Layer 4 of a small transformer language model trained on English Wikipedia (10 layers, counted from 0, width 64).
A neuron adds its activation times its output weights to the MLP's output. To switch it off is to set its activation to zero at one token and run the rest of the model.
A neuron's activation on a vector x is SiLU(gate . x) times (in . x), where the dot is the dot product.

Input weights of the MLP neurons that the questions are about. A number n stands for (n - 500) times 0.0026.
n14 gate: 851 771 716 273 513 498 417 589 521 410 423 310 414 357 427 524 416 547 365 770 604 545 492 572 727 593 496 517 614 376 643 512 719 406 533 402 403 545 565 442 417 579 661 646 585 419 320 569 500 322 701 323 566 471 475 532 397 533 491 451 455 686 490 479
n20 gate: 845 420 450 600 683 294 432 573 667 730 471 415 396 432 669 374 463 445 492 549 245 429 589 688 479 542 442 658 540 460 424 404 538 324 518 550 197 307 617 601 488 557 522 581 426 361 384 565 449 563 525 552 569 326 810 701 424 521 621 505 522 378 584 505
n27 gate: 513 249 536 359 476 487 525 562 471 626 564 552 348 387 578 514 493 433 610 488 402 689 599 481 576 619 404 477 385 843 410 364 392 523 691 455 388 376 586 587 495 421 492 507 576 500 406 582 487 399 345 537 495 444 579 508 573 410 434 897 561 566 394 439
n68 gate: 599 352 529 560 495 388 622 621 733 316 769 612 452 410 499 524 407 444 573 374 358 426 656 671 450 577 673 613 404 299 461 373 670 501 505 486 464 576 578 677 515 474 576 353 775 392 391 539 339 463 587 475 419 405 787 194 568 504 477 488 510 350 445 359
n79 gate: 413 503 568 388 563 525 512 592 764 470 473 628 289 514 471 585 425 659 667 425 342 358 409 431 419 634 516 633 841 710 594 484 419 546 575 323 393 420 487 506 427 434 449 460 499 468 453 406 544 612 399 553 508 540 639 565 300 548 526 633 480 324 477 460
n84 gate: 654 551 625 548 555 434 416 316 687 579 296 657 367 399 624 184 488 495 368 554 507 534 548 417 701 372 591 320 273 507 501 494 407 478 676 465 378 560 371 609 585 571 532 591 600 610 580 581 532 569 728 618 707 452 425 487 464 423 628 343 702 587 847 628
n114 gate: 493 474 618 474 468 518 481 477 426 621 514 459 639 571 297 402 545 626 461 525 526 523 610 558 385 399 581 558 187 482 445 527 548 585 518 475 426 374 388 644 586 633 554 606 580 522 513 489 416 466 302 391 331 536 365 380 586 478 472 487 300 380 557 517
n129 gate: 422 404 516 455 530 530 508 518 479 407 562 402 407 488 441 536 448 506 605 522 548 490 635 427 413 798 690 599 313 549 431 299 505 542 564 405 439 530 275 566 557 577 495 684 387 457 503 462 716 742 285 389 395 402 606 425 457 502 672 319 412 566 412 492
n149 gate: 591 670 414 386 591 633 369 604 455 353 377 590 259 524 280 614 482 557 526 540 518 383 537 398 497 556 616 401 463 625 499 483 506 288 275 376 599 390 611 497 584 738 544 347 529 412 553 545 608 500 542 564 585 413 720 529 546 470 557 568 555 612 513 345
n158 gate: 414 471 274 577 685 288 667 610 708 653 706 558 398 432 599 463 391 482 549 493 408 589 596 524 329 527 503 345 582 575 732 616 549 569 435 363 611 612 408 473 481 315 473 540 445 397 571 510 525 561 454 403 479 484 678 505 425 564 436 509 658 375 528 507
n190 gate: 560 601 970 629 417 582 400 493 423 648 422 610 550 566 343 434 145 551 454 680 512 475 286 419 435 431 414 344 451 368 516 562 735 593 578 420 468 444 485 668 445 412 289 808 490 385 546 351 292 400 482 337 494 542 538 529 521 424 695 514 469 459 509 439
n14 in: 504 427 438 792 680 634 464 551 355 660 541 331 455 620 507 491 353 441 302 647 681 525 664 641 670 311 441 425 250 467 514 480 473 391 275 596 561 586 266 561 528 532 455 231 492 587 743 266 571 412 420 554 360 425 519 381 567 480 467 421 342 452 492 546
n20 in: 286 300 642 524 427 598 269 385 350 338 290 379 513 609 267 650 536 770 427 507 393 624 366 434 541 532 436 436 615 505 389 567 389 378 497 308 847 445 465 570 664 482 563 581 298 457 422 583 598 685 419 529 556 878 258 429 616 754 450 520 539 603 284 706
n27 in: 480 540 334 648 631 401 535 525 580 489 475 537 454 630 485 410 438 496 489 521 534 575 463 488 442 562 586 545 651 438 573 520 543 552 434 546 658 520 488 358 449 551 535 509 487 500 641 556 383 350 611 421 632 401 547 554 472 628 518 391 450 491 554 641
n68 in: 381 578 472 600 358 526 648 474 750 322 556 537 377 399 619 439 420 602 481 518 377 474 548 366 500 510 665 718 633 496 447 529 511 553 499 276 422 624 431 424 448 448 536 550 508 375 381 564 437 560 665 589 388 368 712 417 560 506 495 591 449 610 536 454
n79 in: 575 531 485 480 342 388 472 342 494 483 466 726 508 513 564 388 491 366 682 453 448 458 616 562 359 726 379 313 447 488 441 415 506 540 500 518 466 559 438 572 598 439 587 462 586 700 576 593 588 539 631 506 510 625 485 369 544 397 524 482 629 442 729 490
n84 in: 395 520 465 404 582 503 569 510 470 551 642 463 650 566 360 597 343 462 401 367 497 511 573 533 490 547 353 524 522 406 346 532 600 592 404 581 348 626 621 186 452 363 465 450 422 549 374 641 664 472 311 632 463 512 589 402 342 478 276 543 307 524 444 450
n114 in: 549 419 645 401 359 512 483 531 395 549 606 520 511 434 321 413 536 533 580 559 406 458 597 586 402 366 435 373 321 392 483 444 546 505 535 575 439 490 291 475 486 563 609 533 569 651 500 583 498 522 409 329 323 493 436 491 620 532 446 621 598 413 629 430
n129 in: 566 346 636 761 496 451 463 541 388 556 458 414 369 523 417 605 475 541 551 588 296 605 562 549 466 622 717 574 704 473 592 619 521 566 388 462 474 616 610 483 525 573 553 583 663 484 495 488 390 508 512 469 439 474 425 374 635 513 605 415 487 514 585 548
n149 in: 535 329 587 553 514 457 659 511 601 557 384 445 542 527 529 362 608 643 384 529 601 406 526 430 435 548 504 553 354 385 501 563 371 416 534 629 344 423 432 575 360 355 352 610 511 263 392 559 380 527 432 410 340 468 533 633 632 592 400 609 559 438 555 680
n158 in: 478 396 360 514 635 506 396 552 448 454 447 505 487 469 379 691 371 484 372 609 467 575 504 401 773 497 630 488 624 500 397 390 652 377 465 549 542 543 494 360 595 532 610 547 513 567 405 484 393 374 537 460 577 452 497 711 536 411 646 406 625 541 384 526
n190 in: 528 517 546 539 417 419 419 602 410 506 390 682 470 476 383 282 439 576 639 659 426 611 405 629 466 479 672 446 478 517 449 578 641 464 446 514 612 607 488 460 526 583 422 457 698 579 378 580 601 420 562 494 475 638 606 635 491 473 567 408 606 396 572 508

Output weights of the MLP neurons that the questions are about. A number n stands for (n - 500) times 0.0028.
n14: 635 386 627 260 267 568 550 509 746 437 288 368 671 302 567 610 256 445 551 778 579 510 569 470 589 532 312 518 501 537 869 466 786 457 260 280 366 645 469 450 376 650 467 539 418 792 426 723 576 340 672 350 491 441 259 504 484 616 454 513 335 449 430 562
n20: 189 451 559 299 56 447 377 266 410 495 572 338 461 585 469 597 715 610 320 549 28 700 426 314 628 237 574 568 580 585 468 577 396 458 472 452 357 497 549 459 789 361 582 517 371 531 870 675 397 501 475 643 425 753 311 402 622 581 732 267 528 578 411 767
n27: 491 634 560 463 393 446 353 647 473 419 570 448 543 664 429 534 495 430 415 369 399 317 595 329 539 359 431 497 689 188 575 399 719 528 422 711 514 441 310 626 481 735 315 559 512 367 382 161 605 495 514 407 657 619 587 434 450 661 531 348 438 227 472 444
n68: 360 488 365 511 707 717 618 411 334 549 413 463 590 774 492 524 391 572 535 432 419 712 296 428 433 414 262 268 438 649 443 593 320 504 326 454 402 397 455 384 645 618 475 591 212 310 460 623 527 468 457 670 414 721 447 561 365 542 553 541 374 534 471 500
n79: 435 373 380 495 377 589 411 611 804 401 558 459 222 367 353 532 448 581 453 338 530 395 192 323 412 525 489 639 703 487 385 572 344 510 387 347 497 463 414 317 413 350 465 593 639 448 465 507 521 680 552 550 644 506 643 483 564 392 420 545 345 375 421 524
n84: 557 497 632 511 201 429 335 338 660 533 329 367 257 696 550 342 566 441 604 413 497 531 556 594 284 465 514 309 349 272 568 231 432 403 679 444 468 462 332 630 683 579 468 490 664 379 828 467 591 476 587 653 731 383 664 542 464 390 610 340 740 561 713 643
n114: 419 549 334 564 438 433 408 397 399 444 610 466 501 529 399 325 619 619 498 483 460 520 309 365 369 386 584 652 444 547 291 511 440 544 274 448 381 667 561 525 531 565 522 519 465 502 164 582 517 493 462 689 150 520 431 402 408 665 598 344 379 467 660 657
n129: 283 618 348 526 302 723 561 458 814 462 694 685 586 503 444 419 577 330 640 577 495 737 366 470 728 385 545 413 636 648 401 666 459 485 547 620 479 456 462 665 323 477 321 593 406 593 406 602 280 556 510 465 564 424 606 595 546 375 336 710 374 387 343 438
n149: 866 512 416 356 296 397 206 462 503 506 280 577 306 440 495 544 532 278 726 683 195 452 494 452 464 544 776 352 626 337 561 542 479 366 333 623 391 519 477 500 854 306 364 472 450 441 791 435 513 427 200 638 645 676 602 704 330 546 599 623 561 412 542 356
n158: 686 710 613 420 227 457 516 462 518 610 599 465 392 422 402 212 593 466 599 556 708 530 571 432 284 404 640 674 518 543 568 525 390 670 520 453 451 389 583 804 517 531 504 385 376 514 647 459 473 569 639 466 220 678 656 296 361 452 280 500 443 464 608 418
n190: 530 627 637 645 239 509 364 533 316 489 577 426 663 623 406 359 238 534 682 560 515 725 201 548 477 256 325 243 449 503 565 423 718 576 612 343 433 461 456 676 436 513 391 480 557 546 365 490 547 413 672 244 497 490 477 662 318 587 431 520 344 482 414 604

Each question names a token from some text and the token that comes next. It shows the vector x that enters the MLP there. A number n stands for (n - 500) times 0.004.

Then comes g, the gradient of the next token's log-probability with respect to the MLP's output, scaled to length 1. A neuron's effect is roughly proportional to its activation times (output weights . g). A number n stands for (n - 500) times 0.001.

" and", then " Cl"
x: 455 307 712 524 773 450 653 382 473 548 557 540 347 430 664 448 504 590 459 591 520 405 373 561 428 476 793 615 549 649 482 384 495 472 398 505 559 448 571 480 458 339 499 692 427 522 439 568 620 532 438 577 228 570 360 692 404 389 519 512 481 407 510 634
g: 315 368 547 475 453 576 467 494 584 328 464 497 448 535 517 436 399 588 480 405 598 883 513 308 421 614 360 588 461 449 616 757 623 448 521 473 260 601 463 647 415 445 584 506 552 724 377 688 406 452 570 699 440 554 543 621 538 334 736 543 238 697 347 612
Switching off which neuron hurts the next token most? n129

"ter", then " was"
x: 517 567 579 572 722 514 611 332 443 412 444 459 658 388 576 433 577 603 361 427 590 554 449 410 445 458 542 544 473 671 507 556 607 511 293 712 521 524 451 389 638 391 504 473 493 428 537 734 571 642 513 538 171 458 419 383 456 433 645 382 390 434 326 416
g: 488 632 518 589 474 283 550 420 298 544 491 554 510 467 610 435 537 692 726 349 338 456 637 632 749 609 541 586 624 492 442 550 533 569 414 585 452 594 675 360 587 430 464 729 563 583 286 433 476 395 497 635 544 496 837 595 501 348 346 679 212 646 384 384
Which two neurons, each switched off alone, lower its probability most, in order? n84, n14

" and", then " K"
x: 419 286 716 511 743 486 622 333 490 592 561 517 406 441 586 475 521 566 535 527 523 395 448 561 432 434 846 635 559 633 511 379 464 461 511 512 589 470 493 448 548 288 558 585 413 513 545 585 640 463 434 549 201 542 342 641 395 397 520 493 507 439 531 605
g: 553 576 501 438 387 465 268 641 369 364 545 335 675 655 718 457 535 505 445 493 490 477 557 312 287 515 375 737 634 300 374 530 442 581 767 354 327 483 445 446 401 362 429 575 492 601 403 538 214 500 533 583 267 550 344 379 456 411 605 661 729 605 468 520
Which neuron, switched off, raises the next token's probability most? n129

"ently", then " at"
x: 488 503 526 490 772 614 648 522 414 472 506 622 508 439 572 389 572 590 501 454 508 334 379 394 496 333 559 558 718 673 391 500 516 576 427 687 672 481 480 428 740 340 607 470 425 601 593 587 584 514 463 391 404 350 677 654 306 582 498 642 392 600 345 223
g: 565 662 458 538 520 360 493 500 421 622 522 554 596 593 609 494 489 160 286 840 329 644 492 604 519 497 627 448 667 554 391 421 623 593 562 549 795 429 542 431 546 415 554 371 373 425 520 474 448 450 491 218 598 516 301 390 590 419 544 490 721 651 330 297
Switching off which neuron hurts the next token most? n79

" pro", then "sp"
x: 554 576 669 361 570 681 503 422 505 552 488 382 589 406 465 457 504 493 652 588 617 492 423 459 310 414 249 732 542 567 325 571 529 521 412 677 656 598 604 797 676 366 462 477 367 409 590 650 475 602 629 553 277 407 507 598 428 317 555 426 414 453 293 302
g: 519 501 511 534 435 499 631 673 515 456 469 204 416 331 492 414 633 306 507 587 405 510 478 263 458 423 603 699 672 452 592 364 407 462 538 384 471 253 444 365 570 175 615 360 441 506 577 528 314 576 741 336 455 642 463 281 544 298 409 539 507 369 432 690
Switching off which neuron hurts the next token most? n158

" with", then " the"
x: 514 433 678 505 700 527 564 406 547 514 578 493 423 448 554 455 522 513 525 591 474 430 538 536 253 394 848 567 470 616 401 486 457 323 382 461 530 584 577 376 647 376 584 380 404 360 602 638 591 375 497 487 215 546 549 668 330 663 543 441 572 488 441 695
g: 551 386 466 662 517 497 667 401 533 607 497 593 434 456 742 457 555 631 410 516 253 583 549 429 279 340 522 553 420 582 441 581 488 275 626 403 680 325 441 349 627 471 296 488 346 494 652 833 496 329 406 484 471 434 642 381 587 407 567 504 185 621 427 333
Switching off which neuron hurts the next token most? n20

" Radio", then " sold"
x: 540 364 645 331 711 560 581 342 492 489 582 363 505 513 600 457 382 499 499 497 611 469 444 491 415 440 522 543 522 697 373 410 631 712 405 577 554 605 511 522 599 128 469 589 414 543 470 652 454 534 596 498 256 486 437 522 488 561 366 386 266 595 424 371
g: 336 518 488 460 631 600 751 672 629 439 329 604 376 528 622 319 360 535 522 460 606 209 593 458 585 658 508 412 561 470 346 533 336 415 394 477 709 453 636 329 602 741 356 732 375 302 571 458 611 492 300 373 541 592 579 486 450 287 399 546 426 461 332 438
Switching off which neuron hurts the next token most? n190

",", then " in"
x: 438 406 744 572 739 508 617 359 580 631 582 410 456 493 655 617 515 608 598 423 376 435 444 526 570 477 831 560 545 685 507 329 509 509 362 444 638 499 559 421 689 448 639 460 416 489 574 397 562 341 509 559 272 484 508 508 377 500 574 456 520 499 482 501
g: 433 361 536 632 455 271 621 355 421 549 436 593 701 579 560 179 643 553 479 377 616 510 355 493 462 433 403 513 578 743 428 304 643 492 274 365 684 560 558 569 469 511 480 520 449 570 303 561 635 716 545 405 425 416 261 473 354 696 234 529 397 413 395 493
Which neuron, switched off, raises the next token's probability most? n14

"en", then "eration"
x: 399 646 555 630 674 587 571 306 368 514 411 535 648 413 499 430 493 536 613 399 341 391 433 388 576 397 477 658 508 712 486 515 550 565 455 475 649 387 553 352 482 460 639 281 429 476 520 637 615 524 445 479 171 323 573 493 293 426 564 400 494 571 534 387
g: 507 547 628 572 536 680 381 609 271 724 503 808 715 821 490 563 627 367 478 615 657 551 521 678 554 402 451 390 573 594 680 667 644 521 612 286 609 505 564 348 410 779 576 515 538 489 529 565 540 514 523 281 484 395 568 550 517 357 361 501 515 534 452 332
Switching off which neuron hurts the next token most? n149

"4", then ","
x: 471 473 667 475 612 474 631 348 419 386 354 404 546 377 644 565 428 637 474 489 653 409 296 460 546 417 411 456 672 640 359 435 510 539 522 636 484 546 506 525 387 244 502 400 380 528 710 606 286 691 636 410 286 522 593 500 445 546 433 423 317 605 340 401
g: 479 531 517 576 795 597 548 392 391 450 429 375 315 480 744 528 709 443 701 450 400 725 502 596 468 383 310 612 716 715 555 382 473 668 609 723 307 471 524 431 327 623 455 475 594 359 679 408 539 462 473 613 417 639 498 384 650 518 654 638 498 707 436 483
Switching off which neuron hurts the next token most? n190

" to", then " Independent"
x: 492 366 667 533 645 444 642 412 459 460 556 553 418 462 592 409 387 456 518 621 437 433 500 476 299 381 851 447 591 675 403 626 481 292 511 514 471 396 542 450 758 374 548 274 269 537 699 561 538 447 478 549 267 450 555 625 455 416 453 412 519 421 443 569
g: 452 569 664 432 470 548 438 468 426 403 637 347 374 746 371 456 443 469 14 322 476 552 450 379 564 541 373 525 460 614 512 512 500 592 506 459 686 471 408 701 566 412 344 367 557 324 520 819 485 541 528 526 592 547 330 398 451 734 499 334 582 695 536 549
Which neuron, switched off, raises the next token's probability most? n20

"iation", then " of"
x: 426 359 614 508 740 583 641 505 434 359 569 411 616 465 450 444 406 490 422 442 452 488 367 551 584 431 510 530 589 727 362 535 539 554 259 481 715 535 434 510 565 419 535 400 380 473 479 680 540 559 510 577 275 475 680 425 440 469 346 365 191 496 442 403
g: 466 464 555 515 429 552 372 556 403 409 629 480 584 793 395 353 349 491 406 239 494 748 654 500 373 534 412 474 538 448 571 510 476 422 593 481 414 743 587 575 701 683 403 495 627 438 395 644 565 351 657 774 433 580 767 338 399 643 539 459 578 488 407 230
Switching off which neuron hurts the next token most? n68

",", then " evidence"
x: 452 370 702 568 697 449 649 322 588 633 598 396 453 491 659 569 578 605 489 420 382 328 484 487 533 552 831 500 544 724 449 469 516 449 371 542 595 453 489 457 664 461 617 506 494 491 608 422 535 388 585 566 259 515 471 511 477 398 513 443 493 398 449 441
g: 713 652 561 610 756 525 392 598 350 315 520 585 488 461 549 748 416 386 577 530 320 621 476 890 407 422 473 519 444 419 501 509 317 590 616 531 545 490 491 531 422 614 508 374 643 496 601 484 504 568 384 738 376 769 629 679 703 527 661 468 640 493 373 573
Which two neurons, each switched off alone, lower its probability most, in order? n14, n79

" No", then "."
x: 634 392 586 517 772 634 558 370 283 565 517 384 424 440 505 464 395 528 535 418 594 424 468 365 401 323 453 418 458 674 308 295 452 699 539 667 417 415 628 631 688 407 468 354 337 602 563 672 459 627 615 565 330 476 377 451 537 649 409 474 378 541 302 424
g: 592 453 630 593 601 443 598 522 445 522 159 445 460 441 666 405 520 403 682 370 558 461 620 523 664 458 309 425 371 566 323 390 633 585 541 437 267 289 606 354 528 613 477 560 611 625 552 668 582 469 476 512 542 426 701 532 506 514 216 541 309 731 213 399
Switching off which neuron hurts the next token most? n27

" Cl", then "aren"
x: 615 581 584 508 504 573 516 315 434 404 583 622 436 440 671 563 390 507 537 486 402 505 554 421 679 313 255 439 484 622 265 516 529 673 325 667 513 411 534 703 570 288 479 491 499 436 362 604 451 596 494 675 238 427 217 644 441 544 438 428 472 421 617 547
g: 360 544 339 588 381 293 527 160 408 415 649 355 376 476 372 567 566 502 289 398 367 685 748 525 403 503 497 402 674 373 538 383 378 517 533 397 390 639 595 556 544 356 447 381 493 518 449 271 525 538 676 257 555 337 553 732 389 398 494 441 293 583 462 503
Switching off which neuron hurts the next token most? n84

"uls", then "a"
x: 479 477 659 541 681 324 513 206 347 446 601 614 572 383 464 433 441 555 570 514 516 392 524 347 481 380 388 631 427 587 446 407 477 452 386 663 545 542 542 345 520 392 654 450 262 456 359 667 486 592 352 478 231 527 196 513 443 630 502 392 342 449 445 365
g: 638 311 593 401 327 413 415 733 381 434 332 758 412 612 578 597 457 585 520 463 412 564 592 613 478 476 432 639 380 501 648 634 701 307 376 646 531 578 336 535 598 460 602 518 359 265 453 713 394 713 479 773 585 688 461 642 549 532 487 401 412 563 663 618
Switching off which neuron hurts the next token most? n129

" where", then " ne"
x: 504 506 776 574 750 586 610 408 603 540 578 419 522 443 602 496 688 482 572 460 376 260 604 518 415 318 730 448 453 600 475 238 520 337 348 598 615 646 528 547 697 464 597 394 529 498 589 579 522 486 478 636 368 446 654 575 365 708 728 414 507 487 605 572
g: 187 377 347 679 497 660 424 684 620 456 508 390 546 237 416 402 672 453 483 482 507 515 455 658 541 625 482 528 556 494 415 594 524 568 482 641 671 444 259 761 308 494 674 378 698 471 454 474 697 645 359 528 272 508 307 667 567 430 530 422 539 458 491 337
Switching off which neuron hurts the next token most? n20

" transfer", then " to"
x: 663 576 509 475 627 620 726 465 489 311 506 429 628 460 361 534 575 478 561 532 559 416 410 523 419 428 519 523 548 694 289 387 549 583 261 585 643 526 524 337 728 310 512 542 322 480 600 720 554 505 501 740 354 434 541 391 503 445 403 447 256 499 415 408
g: 814 510 447 600 443 364 450 610 409 855 376 400 388 329 377 366 438 537 603 508 732 386 463 446 711 403 400 570 538 492 529 554 582 424 301 465 569 539 390 474 572 402 643 514 517 857 502 479 643 583 494 806 510 374 430 460 719 451 584 466 407 575 546 548
Which neuron, switched off, raises the next token's probability most? n149

"C", then " gr"
x: 491 438 551 505 743 586 579 478 395 458 535 622 562 499 685 508 369 511 332 380 548 408 505 507 607 409 474 332 583 658 332 545 427 575 580 534 644 579 609 463 358 271 484 552 376 446 549 668 537 591 605 382 221 376 380 512 437 585 338 388 216 425 515 565
g: 482 378 518 715 531 427 695 625 481 426 419 516 626 590 557 611 614 565 575 605 448 566 593 334 467 542 688 411 296 669 246 282 419 475 561 396 520 362 595 305 628 471 513 663 443 393 512 576 648 544 293 730 457 442 745 385 443 548 474 647 539 225 252 430
Switching off which neuron hurts the next token most? n14

"ili", then "ate"
x: 527 414 580 441 666 634 581 367 508 518 613 585 551 437 460 515 629 440 377 564 344 324 363 469 599 538 377 481 631 673 372 514 399 713 480 520 675 606 567 357 675 549 594 444 367 568 455 661 502 614 472 496 313 392 539 514 277 486 554 256 190 589 522 398
g: 430 424 601 375 471 394 544 519 639 385 438 339 504 601 427 559 545 563 397 465 427 530 484 377 454 244 648 618 535 625 152 519 596 481 443 446 462 509 412 562 583 583 358 685 425 525 435 805 472 279 665 556 582 416 268 490 478 525 459 402 499 613 40 477
Switching off which neuron hurts the next token most? n84

",", then " a"
x: 444 356 715 550 719 415 654 332 585 617 607 402 429 453 689 556 591 577 437 471 395 344 486 501 431 513 765 587 584 709 475 460 521 478 459 515 543 426 518 451 631 360 626 533 395 429 486 448 484 382 593 539 192 517 431 500 481 464 533 483 564 436 513 509
g: 519 550 506 485 595 466 663 338 421 578 529 533 373 580 616 579 504 614 858 663 403 507 515 692 394 428 624 617 260 382 350 585 428 431 580 462 532 424 507 294 700 513 465 435 351 381 623 453 801 401 420 445 468 659 837 649 506 425 666 429 547 494 383 339
Which two neurons, each switched off alone, lower its probability most, in order? n68, n79

"es", then "is"
x: 394 388 588 528 598 445 521 496 413 331 549 488 588 415 658 355 524 520 500 435 534 459 467 433 438 465 526 502 479 728 327 604 517 412 337 480 671 534 530 337 666 362 633 379 519 396 401 656 446 614 465 461 108 497 646 481 526 494 493 469 418 540 495 318
g: 566 532 686 586 454 528 333 478 566 540 361 486 494 616 452 432 452 441 543 545 401 343 465 545 475 230 228 359 200 638 672 332 334 516 599 718 669 502 581 542 362 543 471 495 551 351 225 481 369 587 453 576 295 642 325 511 464 435 491 272 578 280 607 481
Switching off which neuron hurts the next token most? n68

".", then " However"
x: 606 376 750 652 610 446 729 489 530 432 559 562 517 511 617 685 480 641 549 391 437 481 486 422 568 451 699 378 413 695 591 396 412 472 193 470 592 497 503 496 620 441 668 453 351 413 520 399 389 466 580 549 337 485 608 589 407 503 612 385 473 563 536 529
g: 615 400 405 533 326 493 327 627 519 522 312 521 403 653 631 695 711 578 650 718 421 463 644 462 665 600 603 417 583 283 689 354 532 423 502 563 435 273 478 414 717 523 575 481 433 387 478 315 390 443 454 279 798 467 779 473 418 458 529 549 429 501 629 517
Switching off which neuron hurts the next token most? n149

" int", then "act"
x: 674 552 636 428 674 737 586 358 383 529 698 492 479 443 522 499 426 416 633 546 467 536 330 446 431 414 331 592 337 717 458 395 438 347 467 477 545 480 476 597 826 245 456 576 439 458 602 478 442 618 468 692 268 369 347 493 478 418 575 487 612 456 453 554
g: 486 778 649 478 369 506 433 307 782 473 541 611 371 468 558 438 386 671 665 458 744 600 421 671 545 544 549 851 523 614 501 552 440 489 540 538 720 698 552 452 557 490 288 567 506 555 571 623 316 412 636 567 421 608 662 518 657 507 594 446 567 260 479 370
Which neuron, switched off, raises the next token's probability most? n129

" all", then " "
x: 605 631 551 575 806 499 558 445 582 485 555 664 505 312 648 357 474 531 517 549 382 433 604 418 402 367 460 529 498 672 415 340 456 402 470 489 576 559 516 600 641 369 536 604 509 526 652 548 689 556 483 635 314 539 581 611 297 768 507 454 297 317 566 371
g: 522 498 417 684 436 292 364 506 556 515 678 466 323 485 451 578 383 498 363 410 686 475 495 588 503 357 716 777 481 554 316 377 560 507 723 569 581 479 552 475 406 368 574 528 723 288 610 531 510 511 224 484 572 322 286 752 545 467 380 565 743 599 405 573
Which two neurons, each switched off alone, lower its probability most, in order? n158, n20

" political", then " party"
x: 564 441 695 500 703 661 537 490 524 322 509 519 441 384 467 448 589 529 545 596 444 425 375 557 429 435 453 590 423 723 418 531 663 613 244 609 640 519 275 462 581 342 615 519 436 522 569 657 607 526 464 544 426 459 460 571 442 558 321 476 227 286 448 319
g: 566 414 453 472 454 701 303 423 227 696 448 312 520 617 558 240 584 544 402 360 362 424 439 663 560 468 429 538 328 530 490 456 844 385 495 380 286 277 430 444 576 543 423 578 551 493 329 609 529 412 475 681 560 378 553 641 495 632 522 392 480 353 605 758
Switching off which neuron hurts the next token most? n114

"eg", then "ro"
x: 502 604 550 580 587 570 606 377 366 477 652 567 550 503 546 564 583 481 529 529 567 482 310 492 376 373 380 456 653 708 407 473 494 520 362 589 634 520 389 306 427 327 435 575 515 355 348 796 238 749 471 591 345 372 349 444 484 399 562 393 289 429 520 518
g: 609 256 257 374 431 437 532 332 543 791 341 529 599 328 553 443 432 601 437 464 571 452 473 743 633 429 447 550 684 722 666 385 486 199 603 410 479 475 609 598 410 371 470 738 624 552 588 376 587 593 450 542 510 493 393 696 403 385 623 431 355 552 497 660
Switching off which neuron hurts the next token most? n14

"hes", then " reg"
x: 438 411 619 518 633 485 480 361 455 380 586 479 574 341 475 340 620 513 521 425 409 501 445 385 483 423 466 408 465 611 320 474 468 390 339 543 691 451 503 341 474 297 687 303 433 379 510 594 515 658 401 464 145 382 464 343 475 561 396 442 381 594 491 417
g: 475 456 417 317 569 471 551 609 551 500 504 742 672 453 555 464 507 649 471 330 689 588 484 428 373 830 696 530 604 477 300 518 441 686 495 463 704 344 337 545 454 422 584 617 312 633 505 713 591 398 459 577 638 638 699 674 464 632 283 689 360 504 468 426
Switching off which neuron hurts the next token most? n20

"al", then " pr"
x: 491 409 642 619 698 482 528 466 555 295 449 509 538 347 466 470 466 493 401 604 541 450 345 481 503 434 611 541 437 693 442 555 414 635 329 476 767 510 449 301 479 392 637 372 440 594 543 697 529 501 481 522 217 401 546 502 420 580 464 442 296 395 410 420
g: 600 309 667 535 532 619 623 579 595 466 589 354 533 760 556 560 252 712 644 612 553 592 642 541 310 546 699 557 383 590 673 366 534 402 553 465 548 293 514 494 251 703 560 420 480 638 561 610 463 601 558 532 518 446 388 591 547 329 557 551 548 340 602 855
Which neuron, switched off, raises the next token's probability most? n14

"ro", then ".\n\n"
x: 435 488 732 594 625 537 545 448 419 482 406 434 518 448 583 336 607 531 464 593 582 445 411 360 448 524 502 685 586 554 462 728 456 499 470 617 668 515 503 484 363 454 478 338 381 484 294 784 482 616 616 442 152 372 527 534 472 433 523 379 397 439 325 383
g: 504 619 341 435 614 427 535 665 442 446 558 509 572 459 665 688 743 685 567 487 468 407 405 555 934 510 605 541 411 536 326 659 428 659 464 424 341 339 417 384 436 457 390 489 503 548 393 489 529 375 509 295 618 561 703 194 481 520 490 750 376 592 516 572
Switching off which neuron hurts the next token most? n149

"itor", then "\""
x: 322 446 561 603 597 561 627 562 500 321 587 557 471 365 499 533 485 500 423 487 493 352 430 426 455 421 517 486 433 709 416 632 484 631 330 625 625 493 354 441 637 387 483 515 369 481 487 793 444 562 446 539 183 497 440 475 509 460 524 408 309 470 312 468
g: 608 341 354 450 655 526 544 515 642 501 563 423 643 513 523 342 406 648 484 274 601 681 395 472 562 691 636 542 627 287 346 494 554 570 366 250 565 445 438 575 537 431 565 610 495 411 547 400 527 521 755 443 470 608 661 659 679 867 327 584 383 696 387 437
Switching off which neuron hurts the next token most? n20

"e", then "ural"
x: 493 358 549 516 470 622 592 338 290 426 447 488 605 393 728 422 336 572 496 472 700 534 409 488 387 431 452 433 365 695 385 425 501 624 417 363 583 461 534 492 566 509 468 408 416 488 482 693 448 603 564 525 112 633 391 477 451 554 555 468 427 453 608 407
g: 337 357 477 541 500 464 652 738 506 394 374 352 372 729 552 513 356 325 571 781 375 482 564 529 568 572 384 477 347 610 355 466 185 686 524 463 590 426 407 584 660 553 523 247 457 471 672 735 419 591 400 457 608 605 412 462 357 546 388 543 473 567 250 552
Switching off which neuron hurts the next token most? n27

" election", then " under"
x: 520 371 603 569 630 534 582 420 347 522 644 540 462 381 511 590 575 640 455 457 455 475 339 500 471 382 518 355 533 664 284 515 685 617 336 585 487 522 520 495 622 394 582 554 344 495 636 701 352 397 390 620 453 399 529 373 429 542 344 528 52 467 410 272
g: 330 413 679 530 537 390 762 523 544 532 541 472 523 593 619 184 341 482 243 598 387 489 521 784 715 568 608 468 385 637 477 362 457 452 524 432 828 333 563 374 427 508 665 441 406 546 443 478 645 302 441 462 574 575 384 508 683 511 327 595 582 387 517 394
Switching off which neuron hurts the next token most? n84

" company", then "'s"
x: 582 569 628 444 716 451 645 419 358 416 556 545 468 482 549 488 386 524 483 465 487 304 595 423 612 531 624 360 594 645 301 463 612 522 225 640 602 585 471 448 503 272 479 576 321 525 414 684 530 443 504 475 286 557 631 469 403 482 444 326 213 490 424 416
g: 746 697 475 420 370 588 579 691 442 607 451 486 540 390 389 530 313 529 560 703 457 666 757 481 482 515 463 250 508 552 497 471 635 414 597 568 535 621 390 657 342 748 451 324 460 609 575 742 455 552 736 314 497 431 529 446 626 685 547 221 417 469 431 505
Switching off which neuron hurts the next token most? n14